Layer 5 of a small transformer language model trained on English Wikipedia (13 layers, counted from 0, width 64).
A neuron's activation on a vector x is GELU(weights . x), where the dot is the dot product.

Input weights of the MLP neurons that the questions are about. A number n stands for (n - 500) times 0.0016.
n0: 539 393 421 657 468 480 491 626 338 422 571 494 538 582 535 487 479 516 426 492 632 643 350 437 593 365 513 500 716 420 554 511 443 579 531 417 561 539 470 511 459 711 291 562 463 531 530 491 452 352 402 503 332 718 604 608 487 503 447 590 368 607 464 342
n1: 538 573 508 407 498 400 427 680 351 396 455 413 498 567 521 533 361 386 516 470 360 487 520 444 575 568 622 460 578 526 477 381 331 408 402 439 657 601 572 556 317 410 534 637 406 589 560 495 651 667 434 611 709 598 388 593 561 339 481 593 599 565 417 459
n7: 547 651 482 717 302 561 631 595 376 439 473 464 515 493 605 445 441 561 518 485 518 572 497 556 635 644 355 315 493 573 561 532 528 515 383 552 587 558 323 589 415 451 524 589 331 475 576 423 481 558 408 453 484 554 448 558 602 563 471 599 354 373 471 508
n37: 443 493 393 538 452 526 454 623 502 482 600 668 669 482 556 509 389 456 494 488 722 420 604 442 604 705 516 558 325 570 306 611 393 410 529 319 458 525 434 590 504 573 392 635 484 597 399 696 496 397 555 450 506 438 648 448 490 464 577 454 489 558 431 405
n40: 487 645 249 503 580 302 524 422 627 468 524 606 552 570 575 614 539 567 540 542 522 491 581 562 408 485 491 554 478 510 427 433 525 639 531 526 625 559 452 474 521 478 36 408 488 530 652 418 519 525 637 384 483 460 387 506 438 538 368 501 411 520 639 526
n50: 466 505 569 512 432 596 426 476 345 421 523 474 463 649 585 420 602 417 398 485 543 562 510 617 438 481 545 472 695 470 500 413 471 475 405 587 442 527 476 463 446 513 532 597 403 593 467 649 503 427 403 560 605 512 294 640 512 580 373 509 368 371 515 518
n52: 643 659 485 570 411 515 433 399 467 466 478 495 635 452 413 553 387 559 403 592 501 582 465 679 361 525 327 506 573 725 379 504 462 533 576 539 545 522 413 424 436 472 490 449 472 539 466 607 608 406 604 473 504 498 490 408 418 594 250 380 379 483 532 677
n53: 619 672 597 687 588 484 430 534 502 434 513 477 503 672 505 499 575 395 483 486 479 438 417 541 467 531 503 375 303 687 396 379 441 500 472 618 379 633 412 480 628 499 338 584 458 409 555 575 671 479 478 498 510 537 334 744 484 468 526 420 411 362 663 403
n95: 497 585 528 700 414 719 559 499 576 526 514 551 661 381 529 470 351 414 437 646 411 451 360 534 358 624 471 506 461 607 328 520 414 697 538 495 622 547 452 576 542 436 521 357 450 541 421 468 443 370 503 506 553 532 627 560 402 387 331 370 415 477 441 583
n111: 438 568 444 731 392 474 600 563 509 407 504 445 491 578 579 554 485 585 364 656 425 511 385 286 567 614 551 471 540 438 558 572 526 556 384 468 469 664 454 392 373 671 463 455 509 638 502 410 495 714 634 379 560 572 612 566 590 498 473 340 472 476 398 447
n146: 520 537 508 628 539 470 533 544 427 611 729 488 469 647 437 560 312 382 388 438 537 446 417 477 530 336 369 494 595 663 560 472 414 497 555 479 627 505 522 567 355 616 507 365 441 510 672 556 481 377 358 556 566 507 372 508 553 663 389 449 452 441 469 401
n150: 497 544 375 544 502 672 528 661 504 440 668 470 502 463 569 463 322 622 404 426 521 525 556 579 612 632 447 470 567 519 454 447 572 358 566 430 529 493 550 447 406 345 453 682 334 498 499 519 533 595 596 546 608 536 563 540 529 262 403 623 411 413 730 516
n153: 405 462 610 530 457 506 497 514 455 302 494 613 480 439 580 453 426 598 635 532 536 500 489 504 563 585 546 363 430 497 571 454 543 549 213 589 539 600 400 710 494 562 436 481 531 707 660 405 520 370 443 555 502 719 469 458 323 455 301 599 586 422 493 389
n169: 524 465 470 556 535 652 405 525 529 369 508 441 533 586 556 575 585 394 534 408 488 375 507 586 581 427 402 482 520 556 476 541 305 664 424 429 597 581 341 471 537 737 355 406 515 577 588 659 538 367 590 514 440 548 627 431 482 399 522 481 410 437 527 432
n179: 487 661 612 480 333 661 397 476 531 490 564 528 490 578 527 460 424 499 411 521 658 470 355 437 385 213 505 508 590 457 508 497 614 564 568 443 465 569 510 457 534 555 528 334 337 498 653 577 589 471 355 297 517 705 706 563 514 545 405 361 388 528 550 529
n186: 582 472 362 487 602 519 394 523 447 611 546 712 661 439 596 392 328 542 493 341 550 504 488 502 443 523 597 376 559 740 238 593 332 525 543 400 467 556 365 542 555 329 447 565 398 671 456 453 628 297 429 508 581 478 511 494 407 478 540 534 514 614 459 607
n211: 447 596 521 382 526 606 472 387 517 451 377 590 449 677 682 377 392 452 362 300 544 437 692 529 502 420 509 285 621 533 435 566 492 588 375 388 610 500 493 478 409 512 408 548 408 587 520 559 569 526 482 434 675 634 455 541 560 301 479 678 593 442 573 611
n212: 585 432 524 596 334 682 474 515 432 544 579 392 420 615 507 497 301 571 358 324 373 420 487 485 574 510 474 375 333 709 494 755 424 462 421 579 448 455 527 601 437 446 553 489 458 538 615 564 665 362 521 523 466 670 469 603 546 330 412 578 493 479 562 576
n218: 508 461 403 459 507 425 509 481 528 541 517 546 640 426 740 573 500 449 381 534 485 462 549 308 512 508 541 481 621 467 346 529 543 517 522 532 532 494 483 347 311 523 577 661 443 613 459 535 486 589 557 518 592 569 578 650 518 434 451 504 583 310 389 544
n224: 485 478 464 481 459 470 349 460 463 618 521 446 568 421 473 642 409 603 525 529 513 426 409 367 434 591 553 409 537 459 451 564 609 674 689 495 648 583 463 492 474 465 466 634 345 435 606 689 619 388 380 444 588 485 353 458 544 525 351 590 499 495 609 489
n251: 540 407 387 498 548 480 379 422 536 389 549 516 551 408 399 702 540 422 446 554 508 400 622 642 443 362 633 503 545 486 496 602 519 559 603 486 505 615 491 683 455 539 293 488 509 650 659 666 509 670 423 610 748 498 475 454 583 273 391 580 396 426 484 498
n264: 554 639 531 574 588 537 372 527 521 449 482 444 548 466 448 387 348 537 332 532 669 437 594 446 378 414 468 476 444 576 385 463 476 480 454 605 635 522 552 499 294 556 430 592 458 543 569 426 469 535 618 627 572 557 337 611 793 526 506 419 401 506 494 432
n280: 504 387 528 453 549 673 380 631 596 463 616 489 528 443 540 570 506 521 592 502 711 453 616 493 529 384 554 501 562 491 406 417 422 470 578 369 365 521 517 679 422 494 330 516 511 712 510 526 533 488 411 585 705 536 305 428 490 371 494 399 369 547 410 626
n281: 588 505 257 595 305 648 411 635 477 377 616 396 593 409 532 505 356 586 576 497 609 273 518 474 510 767 443 457 489 474 506 453 548 351 509 590 445 589 522 504 546 455 528 656 387 545 482 677 526 381 590 487 622 538 351 433 459 385 483 592 635 434 449 650
n291: 667 473 353 593 396 386 377 448 570 452 507 455 559 566 533 525 488 390 503 427 420 532 546 461 445 517 567 302 426 804 479 482 527 464 476 624 677 458 556 516 377 417 457 444 490 467 638 439 480 545 472 537 645 527 416 492 600 487 543 478 465 443 477 405
n325: 529 361 394 551 416 440 457 640 499 421 501 473 352 459 446 537 336 488 521 491 486 517 720 498 469 479 531 436 469 712 500 362 606 581 352 376 592 507 506 533 556 421 429 564 421 528 537 518 491 609 597 475 494 717 608 489 586 569 564 451 560 547 397 337
n335: 436 534 616 381 582 681 550 507 477 546 522 455 510 611 430 477 397 497 476 423 497 530 565 458 598 549 647 511 444 504 445 393 488 624 428 473 573 468 506 585 447 480 518 647 420 495 391 577 525 541 578 457 487 542 432 758 455 561 311 483 541 442 495 320
n343: 611 566 514 487 475 538 514 551 519 518 486 419 671 572 619 607 440 329 634 550 623 463 341 475 406 400 522 486 529 609 478 450 655 602 384 515 589 666 357 472 571 409 390 350 433 551 438 651 607 251 374 426 592 536 537 535 505 488 641 396 382 495 635 569
n344: 500 417 602 444 450 424 495 486 367 470 546 485 445 542 440 512 374 372 535 562 562 425 524 424 571 574 557 429 582 434 470 322 517 612 473 581 478 614 494 565 415 498 503 558 494 446 664 643 558 634 361 655 414 459 498 756 495 588 388 450 528 430 470 607
n347: 549 490 523 498 464 447 445 444 506 368 431 435 494 630 427 516 519 452 402 477 519 462 518 479 356 348 436 490 341 619 445 653 551 672 569 505 410 635 439 454 436 413 534 568 426 435 585 398 470 561 641 476 541 717 493 532 663 606 487 437 297 650 593 386
n368: 545 434 528 705 358 618 476 618 534 460 651 586 573 471 511 557 411 415 525 396 620 493 451 283 332 421 405 517 660 557 489 501 552 590 367 479 598 542 503 542 496 655 375 546 480 437 592 547 527 402 494 508 385 513 592 422 383 471 437 290 507 643 610 421
n373: 584 584 513 420 475 820 538 430 491 499 615 506 484 476 497 443 332 508 675 522 648 580 348 581 600 444 564 403 385 423 452 395 531 550 531 378 437 628 518 385 487 509 429 486 335 623 526 580 529 688 478 513 593 507 660 642 323 452 273 433 531 408 577 505

Each question shows a token from some text and the vector x that enters the MLP there. A number n stands for (n - 500) times 0.014.

"aught": 535 564 567 545 516 468 496 455 597 478 456 388 460 476 526 561 745 391 423 571 454 623 485 394 499 461 513 603 613 389 818 445 420 529 389 491 445 477 536 559 493 500 556 431 605 560 473 483 486 493 459 499 385 437 539 348 511 415 561 523 442 542 426 576
The neuron with the highest activation: n111

" led": 508 404 608 620 685 509 462 566 482 490 444 420 371 401 386 462 729 473 561 599 392 394 425 592 363 579 405 506 621 514 695 466 444 510 419 576 474 507 555 603 613 481 516 453 632 569 495 564 419 392 411 530 471 367 550 377 411 492 492 595 514 458 536 558
Which three neurons fire most, strongest first? n153, n169, n251

" comm": 526 544 516 613 491 437 480 504 629 561 416 491 522 411 484 442 442 637 528 490 478 486 563 469 413 495 417 535 510 528 574 419 527 593 599 678 473 274 663 478 517 580 585 394 587 460 463 661 368 313 562 453 284 350 599 427 381 465 470 489 676 528 424 726
The neuron with the highest activation: n52

" Best": 410 383 594 507 519 521 498 507 502 638 523 437 404 346 583 401 647 474 429 487 492 526 601 531 531 377 611 539 486 431 724 551 396 436 618 490 309 474 610 390 536 407 688 554 610 623 467 533 447 555 529 496 362 382 382 405 632 531 538 548 509 391 421 598
Which three neurons fire most, strongest first? n50, n280, n218

"-": 481 464 535 366 535 350 405 492 451 614 444 475 493 733 239 412 599 531 515 502 487 649 574 449 607 467 475 405 423 605 607 364 502 592 471 526 457 413 610 494 694 395 667 461 562 352 548 353 417 433 443 556 395 380 519 487 593 615 507 522 596 638 621 443
The most active neuron and its activation: n347, at about 1.3

" Sur": 313 538 448 418 585 592 407 334 592 524 476 558 354 387 396 468 558 617 502 517 601 433 415 640 550 549 520 701 531 457 634 476 345 478 625 574 503 446 667 470 682 352 550 479 673 440 478 337 464 579 571 506 517 362 388 512 476 494 638 489 450 322 572 424
The neuron with the highest activation: n40

" days": 516 557 506 592 530 444 451 619 541 598 447 428 407 401 496 570 574 524 552 557 402 535 420 366 423 524 379 473 667 439 675 552 513 533 561 654 497 480 623 304 635 463 527 449 530 413 367 704 562 481 433 419 346 351 371 464 485 583 520 445 549 512 526 591
The neuron with the highest activation: n224

" Mus": 337 590 626 363 423 514 525 479 618 490 591 505 399 555 413 385 589 634 461 493 511 590 409 443 513 411 454 448 377 443 670 465 482 419 508 491 425 295 663 394 581 397 676 496 645 562 449 369 519 509 593 704 359 476 429 512 580 566 621 409 429 581 477 613
The most active neuron and its activation: n264, at about 0.2

"an": 330 530 584 394 562 501 561 508 476 589 416 504 451 556 316 407 621 452 460 436 606 450 429 568 600 390 576 468 575 266 732 521 525 487 390 469 472 444 791 512 522 528 494 481 680 598 564 376 461 636 442 477 438 518 437 509 407 415 612 478 567 462 449 512
The neuron with the highest activation: n211

" successful": 504 586 602 436 529 463 423 510 482 522 393 408 391 407 373 560 788 412 532 472 430 446 489 458 431 460 520 463 676 490 783 442 497 648 582 528 548 544 560 442 551 438 570 436 510 462 547 569 485 486 497 495 468 309 524 427 636 458 523 532 466 438 481 491
The neuron with the highest activation: n251

" fl": 414 568 605 646 509 441 430 486 539 600 470 488 340 371 392 556 497 551 500 434 481 405 480 587 616 575 482 683 492 611 586 379 438 662 350 498 530 491 685 385 603 402 639 366 516 618 525 495 498 284 399 556 463 299 585 429 489 446 537 627 540 629 440 493
The most active neuron and its activation: n95, at about 1.1

"in": 401 616 527 357 587 553 526 382 533 537 295 477 320 680 446 393 632 461 597 470 453 421 527 560 510 417 598 444 474 234 743 499 650 507 457 546 565 442 618 485 435 534 613 422 650 492 433 464 491 483 515 457 381 399 500 388 546 476 587 564 576 579 556 505
The neuron with the highest activation: n211

"ang": 264 571 440 275 568 562 570 561 587 590 565 504 469 402 360 471 636 482 366 451 650 580 537 458 593 522 514 665 340 305 628 571 459 462 478 439 490 415 713 489 528 437 636 501 598 524 521 518 498 580 396 544 376 328 451 395 493 485 553 541 491 679 440 486
Which three neurons fire most, strongest first? n37, n280, n335

" in ": 517 441 563 544 465 481 445 566 446 518 548 456 502 442 233 409 720 498 495 555 466 414 462 614 496 480 453 595 436 688 660 591 524 447 436 504 516 548 661 506 540 504 488 535 563 298 470 443 340 454 439 535 444 287 568 443 471 580 529 543 687 515 382 774
The neuron with the highest activation: n281

",": 560 513 505 417 466 325 459 513 405 648 438 399 468 527 407 513 468 532 515 532 510 708 480 395 580 451 528 464 525 637 671 446 549 539 403 424 539 393 571 443 604 530 866 427 612 481 448 474 433 581 423 445 432 464 607 442 454 544 573 447 527 487 497 455
The most active neuron and its activation: n325, at about 1.5

" Mal": 314 644 508 450 550 519 487 370 590 578 488 501 364 408 374 495 580 538 358 446 560 467 382 475 506 538 481 491 545 434 705 508 532 474 589 501 515 283 759 374 434 474 661 493 678 464 482 333 575 545 502 591 516 466 342 538 579 440 724 444 526 411 521 558
The neuron with the highest activation: n264

" was": 572 471 487 515 529 526 487 483 580 500 426 337 479 603 571 519 731 546 546 490 406 442 489 431 432 504 448 612 565 614 680 396 493 483 404 469 420 407 539 449 622 405 667 469 591 551 376 569 550 514 566 428 474 388 522 430 361 476 486 516 636 467 608 492
Which three neurons fire most, strongest first? n281, n343, n169

".": 453 370 562 560 456 564 526 479 415 604 490 376 511 511 525 374 656 543 589 512 571 482 444 511 515 497 470 536 413 425 704 464 467 480 414 452 553 506 760 535 663 497 516 539 391 481 321 619 469 434 467 397 464 344 493 521 457 497 537 665 606 527 577 521
The most active neuron and its activation: n281, at about 1.6

", in": 616 492 450 595 527 479 514 564 464 464 394 364 491 392 405 465 498 548 508 526 538 457 437 602 504 476 456 481 494 650 751 429 464 495 566 547 421 357 617 544 525 548 764 487 625 454 447 471 469 512 350 500 449 405 431 424 506 450 659 409 653 620 551 413
The neuron with the highest activation: n291

" dec": 512 637 535 512 534 409 481 386 530 508 368 416 465 435 438 462 536 677 613 501 570 519 464 655 618 531 577 466 500 587 649 389 348 541 512 640 443 380 515 475 579 616 476 502 633 290 371 401 529 396 451 593 429 285 505 491 437 450 541 365 568 601 533 624
The neuron with the highest activation: n52

"ated": 451 433 587 444 585 481 444 459 491 411 428 434 333 413 602 495 670 498 486 553 376 535 530 459 479 514 457 517 575 365 829 484 502 418 445 555 535 568 624 516 573 476 692 452 534 486 549 565 496 499 361 473 463 282 455 399 614 526 590 628 430 530 552 459
The neuron with the highest activation: n50

" |": 522 424 579 462 634 481 518 493 494 747 543 378 517 439 519 334 602 439 376 453 474 519 638 396 515 538 464 496 435 490 595 589 524 448 404 472 465 445 620 486 508 474 779 496 665 486 412 521 502 512 485 518 316 435 423 549 484 428 585 587 452 439 543 614
Which two neurons fire most, strongest first? n212, n218

"ul": 315 461 461 503 595 645 487 498 558 566 499 510 483 537 389 360 561 507 549 402 455 381 417 527 637 500 471 765 577 334 671 410 572 449 408 549 625 397 781 372 519 532 669 504 532 511 527 364 475 556 460 490 416 378 460 484 550 344 523 662 567 426 543 412
The neuron with the highest activation: n150

" campaign": 422 529 463 530 556 461 541 556 486 567 436 452 380 406 286 632 678 467 595 545 395 407 418 547 515 598 430 586 520 434 727 436 454 578 429 547 568 612 421 329 592 415 605 470 642 422 495 611 434 420 561 527 412 303 568 348 512 568 518 505 664 454 538 490
The most active neuron and its activation: n169, at about 0.92

"s in": 564 540 459 551 532 484 548 527 464 449 448 327 464 437 436 522 555 500 488 486 485 489 463 549 527 446 502 391 569 630 814 528 460 497 534 514 437 378 638 557 535 552 722 500 590 481 466 449 456 451 412 484 448 452 439 457 540 428 615 457 595 561 497 420
Which three neurons fire most, strongest first? n291, n146, n212

"20": 439 438 558 540 540 496 568 502 450 604 313 416 503 456 394 448 654 608 470 525 471 512 470 514 332 433 420 571 563 499 598 489 484 608 717 589 540 510 560 660 439 355 682 524 599 363 359 377 507 425 581 419 522 396 440 495 498 572 565 501 511 444 424 706
The neuron with the highest activation: n52

"j": 360 399 375 394 570 422 607 430 554 518 439 542 447 374 525 529 516 477 381 417 446 522 445 488 546 566 490 728 614 465 603 408 581 480 544 487 589 332 729 287 549 478 636 453 723 677 442 476 459 414 375 566 494 481 466 400 499 438 544 735 615 447 526 550
The most active neuron and its activation: n218, at about 1.6

"\n\n": 697 477 437 480 592 548 371 402 485 550 406 502 460 495 432 493 931 522 565 573 458 357 484 517 470 286 554 613 409 518 591 443 429 509 422 466 442 461 758 440 648 470 558 441 457 434 471 445 443 526 413 418 412 361 496 533 503 553 603 537 563 533 605 558
The neuron with the highest activation: n53

"ect": 531 394 632 459 502 532 467 490 463 452 323 479 413 544 562 451 691 483 488 399 371 641 457 567 576 482 450 640 581 372 674 519 499 512 443 597 534 408 452 514 616 529 458 448 815 449 498 591 460 477 483 643 497 296 566 302 528 493 407 370 558 499 497 566
Which two neurons fire most, strongest first? n169, n50

"able": 419 442 540 502 470 408 520 477 535 447 440 442 417 464 418 513 752 519 475 528 390 565 509 454 451 383 452 488 576 422 835 518 449 501 588 514 417 507 644 473 527 435 718 469 483 496 653 597 475 493 522 507 372 417 563 418 532 572 413 646 493 507 455 411
The neuron with the highest activation: n347

" and a": 592 530 473 569 505 559 492 490 462 433 545 433 382 463 501 408 538 570 499 516 460 552 524 529 485 428 537 603 550 588 890 423 524 427 595 369 438 484 667 521 536 460 698 423 509 534 499 437 410 579 508 451 427 419 514 336 477 472 493 471 652 444 492 440
The neuron with the highest activation: n325

"e": 369 427 468 534 526 458 455 469 591 605 460 426 367 470 423 452 682 487 655 626 436 577 395 540 487 430 539 468 437 417 798 500 534 555 418 545 491 414 532 481 531 505 509 446 584 605 523 553 438 420 479 513 400 408 529 425 559 449 475 768 523 429 530 480
The neuron with the highest activation: n153

"h": 253 430 378 483 493 508 432 467 452 625 578 528 422 550 403 329 457 594 469 473 480 686 519 466 545 568 578 753 530 451 559 447 433 496 639 435 497 299 837 482 528 437 467 470 484 638 545 424 512 503 431 488 455 363 486 562 499 480 637 696 526 615 421 546
The most active neuron and its activation: n150, at about 0.79

" trib": 468 395 512 599 514 438 455 593 597 548 539 510 464 315 387 455 567 617 539 557 501 522 445 457 578 496 472 368 360 426 690 504 479 493 439 535 525 251 750 363 631 535 655 552 555 469 524 602 518 292 564 590 282 432 554 368 417 467 506 406 628 544 528 559
Which three neurons fire most, strongest first? n368, n281, n212

"am": 295 461 429 402 574 526 520 482 524 615 407 503 347 553 381 487 527 455 474 489 488 451 449 482 555 563 455 600 507 255 677 445 522 425 508 461 602 426 731 312 444 475 604 502 778 510 450 641 482 439 466 478 531 415 475 467 562 511 591 674 669 415 608 544
The most active neuron and its activation: n211, at about 0.31

"24": 416 462 556 585 548 520 555 495 447 601 303 417 502 464 414 469 665 605 409 572 479 529 455 494 310 450 372 676 557 506 626 492 530 548 678 560 543 520 550 633 411 339 627 537 616 428 383 433 491 430 515 385 556 404 446 454 459 601 556 550 490 440 445 684
The most active neuron and its activation: n52, at about 1.7

" | W": 304 555 559 497 620 438 455 467 474 654 573 493 367 560 475 530 671 481 394 483 588 383 509 555 502 557 412 589 434 452 514 544 491 381 493 463 436 457 612 339 708 498 583 496 602 504 364 616 437 430 550 530 287 402 453 444 576 469 806 606 610 431 399 594
The most active neuron and its activation: n37, at about 1.1

" during the": 594 468 571 617 535 512 418 488 437 478 414 395 346 469 369 497 596 529 504 496 507 447 478 579 384 429 520 540 592 593 849 511 497 481 669 415 500 361 653 538 481 478 649 496 521 492 385 531 545 454 437 492 599 449 421 446 488 419 529 494 488 542 520 553
The neuron with the highest activation: n251

" three": 462 479 523 425 503 542 520 457 478 575 475 416 418 364 386 380 715 443 585 519 463 432 367 509 416 449 493 499 645 519 803 558 474 589 735 503 552 542 472 604 516 457 601 426 504 425 443 431 399 559 501 490 471 407 505 548 517 530 484 598 454 452 489 604
The neuron with the highest activation: n224

" occur": 547 633 511 527 553 484 404 513 540 487 399 440 471 478 430 521 667 499 539 583 334 433 462 453 387 585 531 568 601 565 652 528 382 589 498 580 550 345 653 456 718 403 475 413 729 398 324 599 574 572 421 482 491 330 513 432 455 524 425 408 513 543 477 456
The neuron with the highest activation: n52